Layer 13 of a small transformer language model trained on English Wikipedia (17 layers, counted from 0, width 128).
A neuron adds its activation times its output weights to the MLP's output. To switch it off is to set its activation to zero at one token and run the rest of the model.
A neuron's activation on a vector x is GELU(weights . x + bias), where the dot is the dot product.

Input weights of the MLP neurons that the questions are about. A number n stands for (n - 128) times 0.0015.
n44 (bias -0.045): 149, 41, 180, 127, 154, 53, 51, 125, 64, 119, 121, 106, 111, 171, 100, 94, 176, 119, 144, 156, 67, 70, 154, 111, 96, 147, 102, 133, 116, 99, 127, 195, 64, 161, 135, 94, 178, 123, 60, 141, 118, 149, 141, 90, 153, 92, 158, 175, 126, 153, 199, 163, 166, 142, 107, 77, 177, 137, 162, 45, 73, 137, 120, 143, 232, 135, 60, 129, 179, 187, 61, 139, 158, 123, 103, 61, 79, 142, 66, 128, 172, 137, 168, 191, 141, 165, 104, 85, 121, 59, 103, 161, 80, 134, 187, 137, 160, 98, 150, 174, 176, 97, 123, 112, 18, 167, 172, 127, 174, 145, 102, 199, 170, 134, 159, 136, 184, 115, 214, 72, 83, 74, 100, 127, 126, 55, 124, 159
n174 (bias -0.008): 100, 116, 132, 59, 177, 168, 133, 143, 152, 106, 101, 79, 104, 86, 119, 121, 118, 109, 63, 247, 182, 73, 218, 138, 168, 97, 139, 96, 101, 115, 118, 211, 149, 139, 115, 79, 181, 15, 157, 135, 98, 145, 158, 91, 109, 193, 94, 126, 183, 90, 173, 156, 69, 115, 73, 72, 138, 132, 155, 145, 92, 32, 126, 112, 151, 130, 147, 101, 23, 166, 147, 165, 108, 138, 199, 145, 187, 183, 100, 157, 156, 111, 72, 149, 104, 177, 149, 144, 107, 142, 102, 86, 118, 110, 189, 138, 107, 209, 136, 146, 108, 158, 129, 160, 150, 129, 93, 117, 120, 118, 143, 219, 135, 134, 132, 115, 152, 172, 71, 50, 120, 115, 72, 196, 160, 109, 164, 51
n215 (bias -0.069): 101, 68, 129, 114, 107, 168, 89, 117, 137, 84, 102, 90, 94, 24, 174, 100, 158, 106, 70, 152, 119, 113, 117, 145, 122, 100, 47, 106, 92, 108, 124, 148, 147, 173, 76, 128, 75, 130, 108, 159, 187, 146, 128, 173, 149, 191, 93, 154, 205, 226, 138, 153, 166, 42, 161, 41, 163, 156, 195, 99, 97, 121, 153, 167, 63, 166, 143, 70, 143, 190, 123, 147, 79, 157, 162, 130, 100, 130, 167, 85, 146, 40, 136, 133, 89, 116, 74, 185, 155, 168, 124, 77, 105, 112, 114, 133, 178, 126, 145, 133, 131, 192, 118, 116, 66, 140, 102, 165, 191, 31, 177, 142, 135, 107, 131, 130, 149, 89, 157, 139, 123, 164, 79, 154, 152, 103, 130, 210
n322 (bias -0.051): 216, 125, 103, 130, 134, 137, 44, 119, 130, 162, 157, 189, 93, 156, 165, 131, 182, 116, 68, 122, 127, 94, 201, 155, 125, 127, 112, 149, 103, 113, 65, 126, 158, 36, 158, 155, 190, 53, 93, 148, 144, 114, 134, 151, 103, 128, 106, 76, 137, 106, 110, 124, 129, 76, 83, 183, 123, 180, 108, 109, 170, 64, 156, 90, 145, 106, 87, 111, 78, 38, 136, 149, 125, 189, 156, 98, 120, 169, 128, 138, 103, 174, 131, 93, 122, 72, 143, 145, 123, 172, 146, 212, 174, 163, 103, 142, 153, 121, 76, 85, 145, 81, 155, 210, 103, 149, 115, 101, 119, 162, 56, 146, 115, 135, 99, 164, 153, 136, 125, 84, 120, 82, 105, 120, 194, 190, 103, 144
n331 (bias -0.017): 116, 86, 97, 143, 138, 107, 76, 237, 152, 119, 140, 87, 158, 61, 136, 105, 135, 93, 84, 129, 216, 156, 168, 78, 138, 186, 153, 103, 115, 96, 78, 87, 124, 162, 68, 175, 191, 120, 120, 116, 184, 169, 120, 106, 129, 99, 141, 142, 130, 174, 150, 116, 176, 105, 136, 172, 112, 112, 61, 90, 190, 129, 45, 114, 47, 192, 144, 129, 122, 133, 159, 100, 164, 99, 133, 75, 80, 103, 140, 187, 119, 139, 95, 124, 167, 139, 86, 134, 102, 178, 204, 187, 127, 126, 225, 164, 174, 109, 81, 134, 141, 135, 184, 114, 67, 72, 212, 140, 151, 138, 57, 80, 210, 142, 102, 117, 123, 67, 108, 126, 167, 97, 111, 148, 134, 117, 51, 158
n388 (bias -0.057): 56, 186, 212, 157, 135, 167, 74, 214, 170, 96, 171, 82, 208, 109, 85, 57, 171, 133, 161, 74, 97, 131, 137, 81, 89, 124, 214, 70, 136, 156, 122, 102, 64, 136, 155, 165, 146, 89, 102, 91, 168, 84, 40, 31, 153, 195, 166, 110, 94, 178, 90, 114, 86, 133, 137, 167, 111, 98, 83, 62, 78, 124, 202, 87, 128, 215, 37, 107, 134, 119, 160, 127, 188, 136, 234, 104, 128, 70, 98, 152, 148, 149, 85, 90, 198, 174, 141, 196, 128, 85, 213, 136, 188, 143, 156, 96, 175, 155, 173, 211, 64, 161, 119, 163, 82, 149, 136, 156, 145, 120, 95, 116, 205, 114, 93, 146, 93, 159, 149, 84, 78, 127, 118, 137, 112, 55, 115, 91

Output weights of the MLP neurons that the questions are about. A number n stands for (n - 128) times 0.0021.
n44: 109, 176, 125, 189, 127, 191, 113, 128, 163, 144, 112, 110, 89, 176, 133, 161, 114, 151, 183, 148, 115, 139, 140, 147, 124, 103, 101, 96, 90, 150, 96, 95, 139, 153, 102, 162, 77, 158, 122, 114, 73, 93, 96, 147, 114, 151, 119, 137, 167, 124, 73, 163, 106, 134, 121, 135, 120, 162, 81, 153, 151, 120, 127, 155, 112, 96, 178, 155, 105, 113, 199, 162, 142, 179, 141, 158, 149, 158, 135, 151, 93, 104, 101, 78, 91, 105, 136, 190, 107, 156, 105, 92, 149, 113, 125, 139, 94, 118, 94, 79, 76, 163, 138, 123, 138, 78, 87, 91, 171, 145, 73, 99, 131, 86, 123, 119, 112, 164, 90, 138, 131, 165, 149, 142, 149, 141, 174, 157
n174: 152, 175, 157, 158, 87, 78, 101, 140, 167, 126, 181, 145, 138, 145, 182, 148, 135, 124, 126, 68, 132, 168, 121, 182, 125, 123, 129, 95, 103, 200, 121, 128, 107, 118, 112, 178, 152, 154, 78, 142, 130, 168, 121, 155, 86, 135, 146, 123, 103, 107, 115, 99, 169, 131, 159, 117, 126, 106, 123, 92, 171, 114, 109, 126, 68, 126, 77, 142, 134, 117, 105, 45, 137, 144, 72, 147, 100, 119, 125, 100, 130, 109, 166, 86, 138, 123, 123, 96, 175, 112, 118, 171, 121, 111, 120, 181, 182, 128, 96, 118, 107, 144, 134, 119, 153, 115, 115, 103, 122, 127, 131, 109, 128, 152, 125, 122, 126, 120, 208, 154, 108, 142, 106, 134, 113, 145, 113, 157
n215: 126, 170, 115, 104, 129, 89, 157, 124, 99, 144, 142, 185, 97, 175, 116, 157, 78, 109, 190, 144, 152, 122, 163, 152, 83, 130, 154, 148, 141, 153, 62, 131, 131, 76, 164, 126, 166, 135, 150, 107, 119, 101, 150, 128, 96, 147, 166, 100, 78, 81, 118, 111, 122, 150, 121, 195, 119, 118, 136, 153, 120, 139, 177, 128, 162, 99, 99, 200, 112, 151, 114, 146, 131, 126, 144, 154, 156, 139, 96, 125, 127, 162, 87, 75, 107, 109, 132, 151, 109, 126, 109, 126, 135, 125, 132, 160, 116, 120, 114, 133, 88, 80, 85, 149, 111, 99, 147, 109, 75, 153, 87, 132, 127, 144, 101, 127, 129, 180, 148, 115, 187, 84, 136, 153, 146, 96, 119, 101
n322: 118, 123, 113, 88, 134, 135, 161, 101, 96, 109, 112, 124, 136, 138, 97, 102, 134, 166, 142, 149, 151, 88, 152, 159, 116, 113, 169, 127, 99, 95, 130, 91, 87, 175, 149, 86, 132, 190, 159, 83, 129, 85, 131, 119, 142, 124, 114, 157, 121, 6, 175, 158, 107, 166, 146, 124, 122, 126, 109, 156, 155, 98, 137, 81, 160, 120, 130, 147, 143, 181, 91, 138, 176, 95, 99, 109, 129, 114, 144, 167, 163, 120, 96, 176, 130, 126, 128, 124, 82, 129, 138, 93, 119, 141, 144, 153, 118, 108, 149, 123, 105, 150, 125, 64, 146, 102, 113, 181, 114, 132, 168, 147, 137, 107, 154, 105, 140, 122, 163, 184, 143, 143, 110, 98, 146, 126, 95, 105
n331: 151, 133, 139, 148, 100, 132, 120, 99, 95, 116, 118, 194, 68, 203, 153, 131, 92, 173, 120, 157, 125, 124, 128, 118, 112, 116, 144, 144, 125, 153, 148, 127, 132, 127, 156, 99, 119, 70, 175, 149, 105, 162, 140, 119, 126, 131, 102, 134, 120, 65, 124, 185, 127, 122, 143, 87, 146, 140, 152, 109, 126, 133, 179, 116, 140, 120, 142, 90, 137, 160, 121, 133, 116, 169, 180, 152, 156, 137, 110, 147, 136, 75, 134, 155, 147, 134, 124, 78, 110, 109, 141, 113, 165, 187, 82, 111, 84, 153, 148, 116, 107, 106, 106, 102, 142, 186, 126, 99, 114, 102, 111, 128, 100, 121, 138, 94, 154, 150, 128, 127, 101, 112, 115, 105, 106, 94, 197, 119
n388: 99, 88, 117, 115, 85, 54, 105, 169, 176, 121, 118, 117, 122, 154, 144, 119, 108, 131, 185, 101, 159, 103, 156, 183, 138, 75, 165, 139, 129, 117, 104, 103, 172, 112, 201, 105, 160, 115, 150, 80, 124, 121, 131, 112, 116, 152, 165, 82, 131, 124, 103, 171, 156, 119, 149, 137, 124, 157, 117, 104, 131, 105, 134, 132, 155, 141, 174, 130, 144, 97, 155, 118, 86, 129, 146, 44, 110, 166, 110, 156, 106, 124, 132, 138, 89, 168, 210, 120, 123, 122, 131, 135, 112, 100, 122, 100, 118, 130, 117, 188, 107, 90, 81, 97, 139, 123, 156, 100, 117, 140, 144, 97, 106, 155, 77, 140, 169, 169, 137, 150, 109, 152, 102, 184, 119, 132, 80, 179

Each question names a token from some text and the token that comes next. It shows the vector x that enters the MLP there. A number n stands for (n - 128) times 0.068.

Then comes g, the gradient of the next token's log-probability with respect to the MLP's output, scaled to length 1. A neuron's effect is roughly proportional to its activation times (output weights . g). A number n stands for (n - 128) times 0.0031.

" air", then "ing"
x: 150, 129, 144, 109, 146, 111, 116, 94, 116, 123, 133, 133, 134, 133, 154, 122, 112, 163, 110, 145, 123, 129, 104, 165, 103, 114, 144, 132, 152, 154, 149, 122, 163, 112, 130, 148, 87, 137, 137, 123, 149, 129, 133, 128, 131, 91, 140, 122, 111, 144, 124, 101, 115, 125, 138, 119, 92, 107, 122, 128, 122, 155, 118, 112, 140, 116, 129, 107, 113, 150, 115, 127, 154, 118, 153, 97, 124, 132, 113, 153, 115, 110, 147, 144, 147, 117, 136, 105, 111, 105, 114, 116, 130, 114, 145, 176, 142, 147, 140, 141, 112, 122, 149, 109, 118, 110, 104, 114, 177, 129, 107, 131, 121, 154, 135, 173, 138, 150, 130, 82, 108, 112, 136, 136, 135, 163, 106, 115
g: 81, 180, 151, 121, 141, 91, 140, 120, 166, 164, 108, 155, 85, 144, 94, 94, 139, 145, 116, 118, 123, 84, 139, 114, 131, 105, 86, 130, 129, 118, 116, 142, 142, 153, 91, 152, 78, 118, 79, 154, 82, 126, 107, 148, 165, 130, 96, 164, 120, 102, 120, 136, 124, 133, 157, 153, 171, 57, 93, 165, 156, 122, 136, 59, 146, 175, 168, 117, 103, 80, 118, 132, 148, 132, 72, 144, 129, 144, 116, 151, 124, 117, 166, 130, 139, 91, 88, 146, 145, 95, 153, 146, 145, 104, 132, 153, 130, 179, 111, 157, 104, 87, 138, 108, 189, 169, 169, 109, 188, 190, 160, 84, 153, 123, 124, 132, 130, 145, 117, 121, 121, 86, 114, 142, 125, 138, 144, 88
Which neuron, switched off, lowers the next token's probability most? n44

" N", then "old"
x: 130, 153, 142, 118, 145, 153, 125, 105, 127, 117, 118, 103, 125, 109, 149, 120, 125, 144, 108, 115, 124, 143, 112, 127, 123, 102, 150, 133, 141, 119, 99, 167, 145, 130, 117, 123, 99, 147, 114, 144, 132, 144, 155, 144, 152, 139, 141, 116, 124, 92, 124, 120, 130, 134, 109, 140, 112, 100, 166, 141, 139, 174, 154, 79, 100, 138, 124, 105, 129, 108, 127, 180, 160, 109, 156, 149, 117, 134, 132, 111, 114, 127, 166, 124, 114, 121, 159, 120, 102, 119, 121, 87, 130, 122, 84, 110, 113, 108, 138, 130, 113, 126, 137, 134, 131, 114, 125, 128, 162, 102, 141, 109, 112, 160, 128, 153, 116, 138, 124, 110, 148, 116, 127, 163, 162, 137, 116, 125
g: 131, 92, 148, 82, 120, 147, 89, 121, 74, 124, 141, 104, 76, 149, 147, 118, 145, 167, 166, 124, 105, 126, 134, 94, 94, 151, 126, 128, 155, 81, 53, 134, 191, 83, 130, 149, 160, 122, 201, 129, 148, 139, 132, 76, 129, 96, 165, 144, 81, 90, 110, 102, 142, 128, 143, 132, 153, 123, 139, 130, 118, 103, 148, 99, 164, 135, 128, 136, 93, 149, 101, 134, 116, 157, 126, 156, 120, 123, 124, 139, 141, 147, 182, 123, 165, 123, 136, 116, 155, 131, 108, 114, 68, 169, 170, 92, 157, 120, 92, 145, 198, 106, 69, 121, 112, 169, 143, 108, 155, 147, 104, 149, 103, 119, 127, 94, 129, 183, 107, 149, 123, 198, 139, 147, 125, 124, 98, 107
Which neuron, switched off, lowers the next token's probability most? n215

"ac", then "c"
x: 116, 175, 124, 105, 148, 134, 159, 96, 148, 153, 122, 108, 147, 143, 157, 121, 141, 125, 104, 146, 135, 119, 125, 130, 99, 130, 148, 93, 117, 157, 122, 128, 134, 137, 137, 142, 134, 124, 105, 123, 138, 132, 140, 82, 110, 119, 117, 128, 123, 136, 128, 123, 146, 108, 162, 87, 108, 110, 120, 126, 120, 164, 123, 106, 87, 121, 119, 110, 129, 146, 133, 142, 148, 88, 108, 96, 128, 117, 125, 133, 105, 138, 133, 109, 135, 112, 125, 148, 112, 133, 148, 127, 129, 164, 147, 144, 124, 113, 144, 119, 128, 141, 121, 143, 154, 171, 144, 92, 154, 112, 94, 107, 106, 130, 125, 144, 158, 148, 142, 124, 120, 165, 112, 128, 130, 175, 100, 116
g: 136, 174, 129, 133, 135, 125, 90, 110, 111, 101, 143, 140, 196, 118, 123, 108, 107, 130, 128, 77, 100, 146, 136, 91, 142, 165, 148, 185, 155, 134, 120, 129, 125, 131, 147, 130, 119, 40, 133, 142, 177, 146, 155, 77, 86, 122, 149, 117, 80, 153, 161, 99, 97, 149, 156, 135, 66, 130, 137, 96, 118, 130, 67, 152, 153, 146, 153, 149, 133, 135, 155, 149, 139, 107, 108, 114, 168, 162, 103, 91, 121, 93, 128, 156, 96, 152, 188, 147, 98, 122, 125, 135, 105, 142, 143, 109, 88, 115, 143, 163, 114, 134, 96, 69, 153, 92, 161, 86, 159, 144, 152, 138, 108, 115, 100, 103, 132, 168, 118, 113, 154, 95, 136, 190, 191, 90, 118, 136
Which neuron, switched off, lowers the next token's probability most? n388

"er", then " Mill"
x: 141, 99, 93, 126, 121, 125, 125, 108, 128, 84, 135, 149, 114, 133, 138, 116, 155, 150, 104, 134, 133, 143, 124, 156, 122, 106, 141, 137, 134, 123, 110, 116, 137, 111, 157, 118, 155, 125, 142, 128, 118, 116, 187, 130, 146, 103, 132, 120, 121, 57, 144, 100, 141, 148, 154, 132, 145, 115, 134, 129, 134, 145, 123, 109, 97, 132, 122, 124, 105, 125, 112, 128, 166, 140, 142, 107, 145, 120, 162, 159, 147, 122, 119, 123, 116, 124, 117, 86, 99, 116, 124, 147, 114, 165, 124, 132, 148, 107, 136, 144, 125, 104, 142, 128, 126, 136, 152, 132, 142, 120, 140, 119, 106, 130, 127, 123, 125, 146, 115, 168, 117, 87, 129, 152, 136, 137, 95, 148
g: 159, 80, 45, 85, 101, 135, 133, 127, 159, 117, 146, 141, 130, 131, 126, 147, 131, 78, 92, 120, 104, 93, 142, 142, 135, 112, 151, 155, 139, 92, 97, 164, 73, 163, 127, 124, 119, 139, 87, 189, 108, 89, 83, 147, 104, 108, 123, 145, 151, 151, 151, 58, 130, 125, 112, 82, 96, 173, 171, 107, 159, 145, 165, 147, 129, 131, 113, 140, 150, 127, 95, 150, 136, 150, 150, 135, 97, 146, 162, 185, 123, 139, 73, 145, 113, 99, 152, 124, 128, 110, 191, 146, 109, 94, 148, 148, 110, 104, 151, 87, 148, 115, 183, 131, 159, 129, 122, 122, 109, 127, 127, 179, 122, 172, 75, 93, 153, 133, 173, 97, 127, 166, 143, 144, 106, 158, 113, 108
Which neuron, switched off, lowers the next token's probability most? n322

" d", then "ream"
x: 102, 118, 94, 129, 110, 131, 126, 124, 139, 132, 94, 174, 114, 127, 125, 141, 145, 127, 117, 126, 127, 114, 128, 119, 141, 124, 126, 121, 133, 117, 106, 145, 139, 108, 140, 111, 97, 138, 119, 134, 113, 127, 169, 142, 158, 93, 127, 139, 129, 147, 102, 151, 166, 146, 119, 109, 150, 126, 157, 161, 154, 160, 138, 121, 135, 165, 143, 109, 118, 139, 110, 166, 177, 111, 106, 134, 143, 113, 137, 122, 136, 131, 160, 125, 105, 123, 113, 95, 103, 103, 99, 116, 135, 129, 107, 130, 102, 114, 148, 135, 125, 130, 121, 134, 130, 131, 143, 121, 167, 100, 122, 117, 99, 146, 79, 131, 152, 137, 127, 135, 139, 132, 158, 120, 156, 92, 110, 120
g: 128, 118, 129, 149, 115, 88, 153, 140, 154, 133, 139, 161, 142, 136, 98, 127, 142, 149, 105, 135, 109, 148, 90, 144, 174, 135, 114, 115, 175, 95, 98, 63, 165, 157, 108, 107, 93, 110, 81, 116, 122, 126, 90, 113, 100, 107, 103, 165, 171, 184, 133, 159, 164, 153, 110, 105, 178, 154, 139, 118, 78, 151, 120, 169, 89, 101, 137, 171, 108, 110, 124, 150, 85, 66, 133, 144, 74, 95, 148, 125, 156, 121, 118, 146, 154, 131, 137, 134, 137, 129, 109, 97, 111, 106, 179, 143, 102, 138, 113, 183, 122, 100, 180, 125, 169, 160, 162, 155, 99, 134, 154, 140, 112, 57, 116, 99, 101, 154, 184, 135, 140, 159, 112, 94, 89, 168, 87, 121
Which neuron, switched off, raises the next token's probability most? n215

"196", then "9"
x: 117, 127, 151, 125, 123, 166, 155, 121, 120, 130, 177, 124, 128, 125, 142, 119, 107, 152, 65, 146, 114, 122, 131, 132, 108, 146, 147, 143, 117, 168, 130, 120, 118, 124, 126, 103, 153, 136, 105, 115, 113, 132, 130, 143, 140, 95, 129, 118, 144, 139, 158, 138, 118, 134, 152, 115, 149, 125, 149, 156, 120, 165, 145, 92, 135, 115, 163, 120, 161, 145, 141, 113, 145, 107, 149, 129, 144, 86, 139, 140, 97, 100, 120, 151, 118, 115, 114, 145, 131, 118, 100, 100, 105, 129, 144, 143, 117, 124, 141, 119, 126, 134, 136, 89, 125, 107, 122, 113, 151, 105, 100, 108, 115, 124, 117, 158, 114, 123, 98, 147, 135, 125, 98, 124, 139, 143, 127, 143
g: 77, 148, 121, 100, 168, 136, 122, 154, 200, 106, 90, 152, 149, 118, 71, 63, 136, 168, 126, 114, 121, 123, 102, 131, 132, 139, 124, 126, 145, 87, 118, 125, 142, 107, 106, 54, 129, 127, 119, 159, 105, 88, 82, 173, 138, 145, 86, 149, 142, 132, 141, 154, 174, 95, 122, 89, 172, 150, 70, 151, 164, 177, 88, 143, 133, 140, 146, 130, 115, 106, 127, 142, 121, 157, 146, 130, 68, 147, 104, 132, 186, 128, 136, 150, 159, 105, 110, 140, 115, 99, 120, 121, 109, 116, 139, 187, 137, 157, 172, 170, 126, 127, 100, 104, 107, 157, 109, 132, 92, 158, 121, 141, 101, 123, 127, 179, 125, 105, 154, 153, 149, 145, 122, 98, 82, 148, 165, 65
Which neuron, switched off, raises the next token's probability most? n215

".", then " Morgan"
x: 137, 128, 108, 113, 140, 126, 118, 140, 154, 96, 136, 117, 150, 120, 127, 107, 117, 134, 117, 138, 104, 144, 132, 115, 134, 99, 125, 133, 117, 124, 142, 132, 104, 101, 136, 105, 113, 151, 85, 196, 124, 140, 121, 130, 143, 116, 129, 119, 127, 119, 160, 100, 133, 108, 137, 134, 177, 94, 163, 131, 118, 122, 151, 135, 126, 164, 117, 129, 130, 162, 131, 164, 160, 117, 120, 139, 145, 113, 136, 166, 121, 135, 118, 137, 119, 128, 126, 86, 102, 131, 130, 131, 116, 134, 120, 118, 148, 108, 144, 125, 127, 91, 103, 127, 124, 158, 114, 97, 145, 133, 112, 140, 108, 150, 104, 134, 89, 126, 131, 138, 125, 155, 155, 143, 125, 124, 113, 154
g: 101, 75, 131, 128, 166, 124, 136, 102, 156, 110, 165, 126, 162, 109, 139, 98, 139, 102, 142, 180, 119, 88, 105, 149, 133, 103, 84, 142, 107, 85, 120, 155, 129, 135, 122, 162, 143, 127, 157, 129, 109, 110, 121, 164, 107, 156, 162, 82, 124, 130, 102, 121, 74, 165, 140, 88, 99, 127, 96, 134, 99, 175, 87, 146, 104, 80, 86, 125, 173, 114, 151, 56, 139, 164, 88, 127, 100, 137, 139, 171, 140, 85, 140, 132, 150, 155, 127, 151, 125, 92, 111, 95, 162, 184, 101, 145, 172, 82, 162, 110, 121, 147, 141, 129, 168, 72, 185, 162, 125, 165, 104, 133, 145, 125, 174, 120, 118, 134, 98, 101, 102, 129, 167, 117, 145, 162, 181, 137
Which neuron, switched off, lowers the next token's probability most? n44

" ab", then "st"
x: 129, 112, 121, 116, 115, 144, 123, 94, 105, 131, 103, 113, 156, 134, 114, 132, 116, 122, 97, 170, 149, 113, 130, 123, 110, 145, 123, 92, 184, 143, 144, 131, 140, 106, 150, 118, 142, 142, 134, 129, 137, 122, 126, 125, 156, 109, 146, 158, 132, 122, 119, 117, 146, 127, 139, 89, 144, 129, 116, 125, 148, 177, 133, 125, 143, 126, 113, 125, 139, 144, 110, 185, 142, 95, 138, 152, 153, 130, 137, 141, 123, 132, 155, 105, 123, 127, 152, 97, 133, 112, 125, 130, 104, 145, 112, 107, 104, 133, 152, 107, 125, 149, 130, 130, 148, 114, 154, 126, 121, 107, 121, 119, 112, 130, 99, 153, 136, 118, 132, 98, 94, 179, 122, 143, 121, 104, 94, 105
g: 158, 114, 163, 157, 77, 184, 178, 133, 119, 116, 129, 103, 139, 141, 187, 145, 109, 75, 100, 116, 127, 128, 141, 157, 137, 107, 188, 143, 124, 184, 110, 121, 164, 134, 191, 174, 184, 156, 120, 105, 142, 93, 138, 101, 121, 111, 123, 126, 95, 135, 98, 119, 92, 80, 120, 152, 119, 123, 115, 99, 161, 169, 121, 123, 117, 96, 119, 122, 145, 148, 160, 112, 172, 142, 112, 114, 93, 127, 149, 190, 83, 120, 128, 128, 92, 88, 130, 98, 77, 176, 91, 111, 163, 166, 96, 121, 134, 106, 160, 114, 146, 98, 128, 109, 127, 110, 100, 98, 94, 117, 93, 160, 172, 128, 160, 153, 141, 165, 106, 158, 102, 139, 79, 128, 144, 71, 116, 127
Which neuron, switched off, lowers the next token's probability most? n44

" mon", then "t"
x: 147, 141, 118, 90, 109, 120, 147, 86, 136, 137, 133, 140, 115, 97, 115, 143, 124, 136, 94, 148, 153, 129, 179, 145, 111, 118, 123, 102, 175, 166, 136, 109, 148, 144, 150, 137, 136, 140, 105, 142, 119, 118, 155, 123, 138, 127, 115, 147, 91, 122, 137, 132, 131, 110, 112, 151, 130, 104, 118, 139, 123, 153, 113, 126, 135, 87, 120, 135, 109, 107, 107, 154, 153, 134, 147, 145, 144, 144, 144, 133, 126, 164, 134, 119, 146, 120, 172, 90, 108, 126, 138, 133, 129, 161, 124, 132, 105, 120, 141, 103, 115, 130, 127, 124, 119, 139, 127, 135, 128, 88, 102, 103, 116, 124, 129, 143, 144, 126, 138, 112, 111, 168, 119, 121, 136, 97, 107, 121
g: 127, 115, 171, 124, 95, 112, 173, 153, 118, 192, 116, 111, 104, 143, 148, 143, 154, 91, 161, 59, 139, 102, 127, 148, 63, 190, 149, 125, 145, 150, 103, 111, 96, 86, 114, 140, 117, 124, 173, 158, 129, 114, 146, 124, 145, 88, 130, 114, 130, 181, 154, 96, 106, 88, 174, 140, 154, 104, 127, 131, 180, 115, 101, 98, 155, 147, 116, 75, 127, 138, 89, 102, 96, 161, 95, 134, 106, 158, 126, 135, 109, 112, 99, 130, 109, 134, 179, 121, 94, 138, 139, 135, 105, 150, 148, 130, 174, 178, 122, 84, 121, 115, 149, 114, 134, 145, 137, 133, 104, 151, 76, 171, 120, 136, 103, 180, 142, 122, 89, 145, 87, 113, 113, 220, 103, 100, 129, 138
Which neuron, switched off, raises the next token's probability most? n322

" Penn", then ","
x: 127, 109, 131, 129, 148, 129, 137, 118, 141, 145, 136, 127, 122, 128, 145, 114, 118, 133, 112, 122, 114, 138, 143, 129, 142, 118, 156, 116, 143, 131, 81, 161, 119, 121, 135, 97, 120, 118, 114, 126, 130, 132, 130, 135, 118, 91, 158, 138, 133, 77, 152, 87, 146, 137, 132, 137, 112, 137, 98, 147, 132, 148, 127, 115, 110, 133, 105, 140, 126, 141, 137, 125, 134, 129, 150, 113, 144, 152, 151, 182, 162, 104, 88, 143, 98, 157, 141, 121, 99, 101, 142, 109, 152, 121, 100, 149, 90, 106, 156, 136, 116, 124, 138, 139, 139, 135, 134, 122, 148, 133, 139, 120, 129, 118, 109, 132, 117, 146, 123, 68, 132, 133, 153, 155, 142, 129, 98, 108
g: 110, 97, 94, 150, 136, 102, 90, 141, 164, 134, 136, 108, 113, 152, 117, 114, 119, 103, 111, 121, 145, 154, 104, 168, 183, 119, 118, 122, 93, 211, 141, 135, 154, 120, 154, 99, 155, 118, 160, 149, 163, 170, 160, 95, 135, 102, 96, 125, 164, 132, 127, 145, 145, 131, 76, 123, 138, 121, 135, 122, 110, 154, 72, 141, 112, 62, 122, 142, 127, 165, 132, 135, 138, 149, 139, 108, 83, 102, 156, 172, 89, 98, 158, 221, 152, 107, 135, 63, 100, 127, 121, 145, 163, 132, 193, 154, 149, 75, 156, 142, 136, 129, 87, 118, 137, 105, 132, 106, 81, 148, 117, 100, 140, 145, 123, 168, 100, 121, 117, 116, 81, 162, 122, 70, 104, 155, 112, 131
Which neuron, switched off, lowers the next token's probability most? n174

"os", then "ier"
x: 154, 115, 118, 114, 134, 107, 156, 102, 126, 120, 126, 164, 154, 121, 127, 150, 134, 161, 108, 156, 123, 133, 123, 141, 121, 122, 123, 109, 123, 137, 162, 135, 159, 87, 112, 154, 138, 149, 132, 116, 95, 150, 111, 98, 135, 135, 126, 155, 124, 103, 169, 107, 111, 127, 115, 112, 145, 102, 144, 118, 116, 179, 114, 141, 123, 143, 122, 146, 122, 143, 111, 145, 172, 117, 143, 108, 149, 134, 146, 138, 105, 151, 123, 142, 135, 107, 143, 102, 129, 131, 100, 97, 144, 121, 116, 126, 143, 93, 126, 125, 121, 158, 99, 97, 163, 127, 139, 99, 153, 113, 112, 115, 112, 102, 129, 130, 155, 157, 131, 104, 100, 146, 125, 127, 123, 128, 128, 106
g: 117, 170, 135, 175, 128, 160, 109, 102, 139, 175, 141, 170, 83, 163, 126, 133, 122, 105, 137, 126, 133, 156, 102, 108, 131, 107, 172, 121, 134, 109, 111, 124, 172, 133, 84, 141, 150, 144, 146, 128, 117, 132, 78, 100, 141, 87, 171, 117, 110, 67, 128, 188, 79, 157, 121, 153, 96, 163, 83, 145, 69, 69, 161, 109, 108, 94, 116, 89, 109, 133, 142, 107, 150, 60, 126, 155, 152, 117, 149, 153, 150, 119, 67, 108, 189, 123, 152, 117, 86, 80, 112, 147, 135, 141, 98, 132, 152, 117, 144, 133, 151, 127, 149, 152, 156, 138, 85, 71, 175, 156, 168, 99, 128, 114, 115, 140, 139, 137, 119, 93, 159, 126, 110, 162, 169, 144, 150, 130
Which neuron, switched off, lowers the next token's probability most? n44

"N", then "D"
x: 134, 106, 127, 131, 160, 149, 122, 101, 153, 148, 139, 93, 111, 119, 153, 106, 136, 114, 131, 130, 112, 127, 125, 117, 130, 115, 108, 127, 139, 125, 107, 122, 177, 143, 127, 115, 116, 115, 88, 120, 136, 166, 129, 155, 160, 154, 111, 137, 141, 90, 161, 112, 136, 132, 151, 149, 118, 116, 143, 126, 121, 164, 145, 92, 109, 108, 126, 120, 111, 138, 119, 146, 137, 116, 165, 128, 134, 130, 153, 118, 135, 127, 115, 123, 125, 154, 166, 114, 71, 139, 108, 107, 130, 139, 134, 135, 120, 90, 170, 120, 137, 100, 147, 99, 132, 140, 112, 118, 141, 105, 103, 130, 131, 152, 135, 126, 138, 138, 101, 111, 115, 113, 164, 151, 119, 132, 137, 119
g: 74, 94, 118, 123, 138, 117, 120, 68, 142, 150, 152, 55, 144, 157, 130, 152, 122, 166, 159, 136, 123, 80, 97, 114, 151, 149, 136, 129, 146, 103, 165, 170, 94, 148, 153, 110, 92, 123, 96, 123, 117, 158, 143, 165, 140, 126, 124, 119, 139, 136, 173, 66, 174, 141, 137, 146, 127, 105, 163, 120, 137, 119, 90, 173, 134, 137, 118, 121, 100, 157, 153, 184, 119, 84, 112, 158, 108, 115, 114, 77, 54, 163, 113, 96, 107, 167, 206, 176, 143, 98, 148, 106, 128, 134, 127, 94, 145, 105, 136, 167, 93, 115, 121, 122, 157, 131, 100, 112, 137, 155, 147, 107, 106, 103, 98, 88, 146, 137, 158, 127, 140, 112, 127, 161, 114, 76, 194, 134
Which neuron, switched off, raises the next token's probability most? n174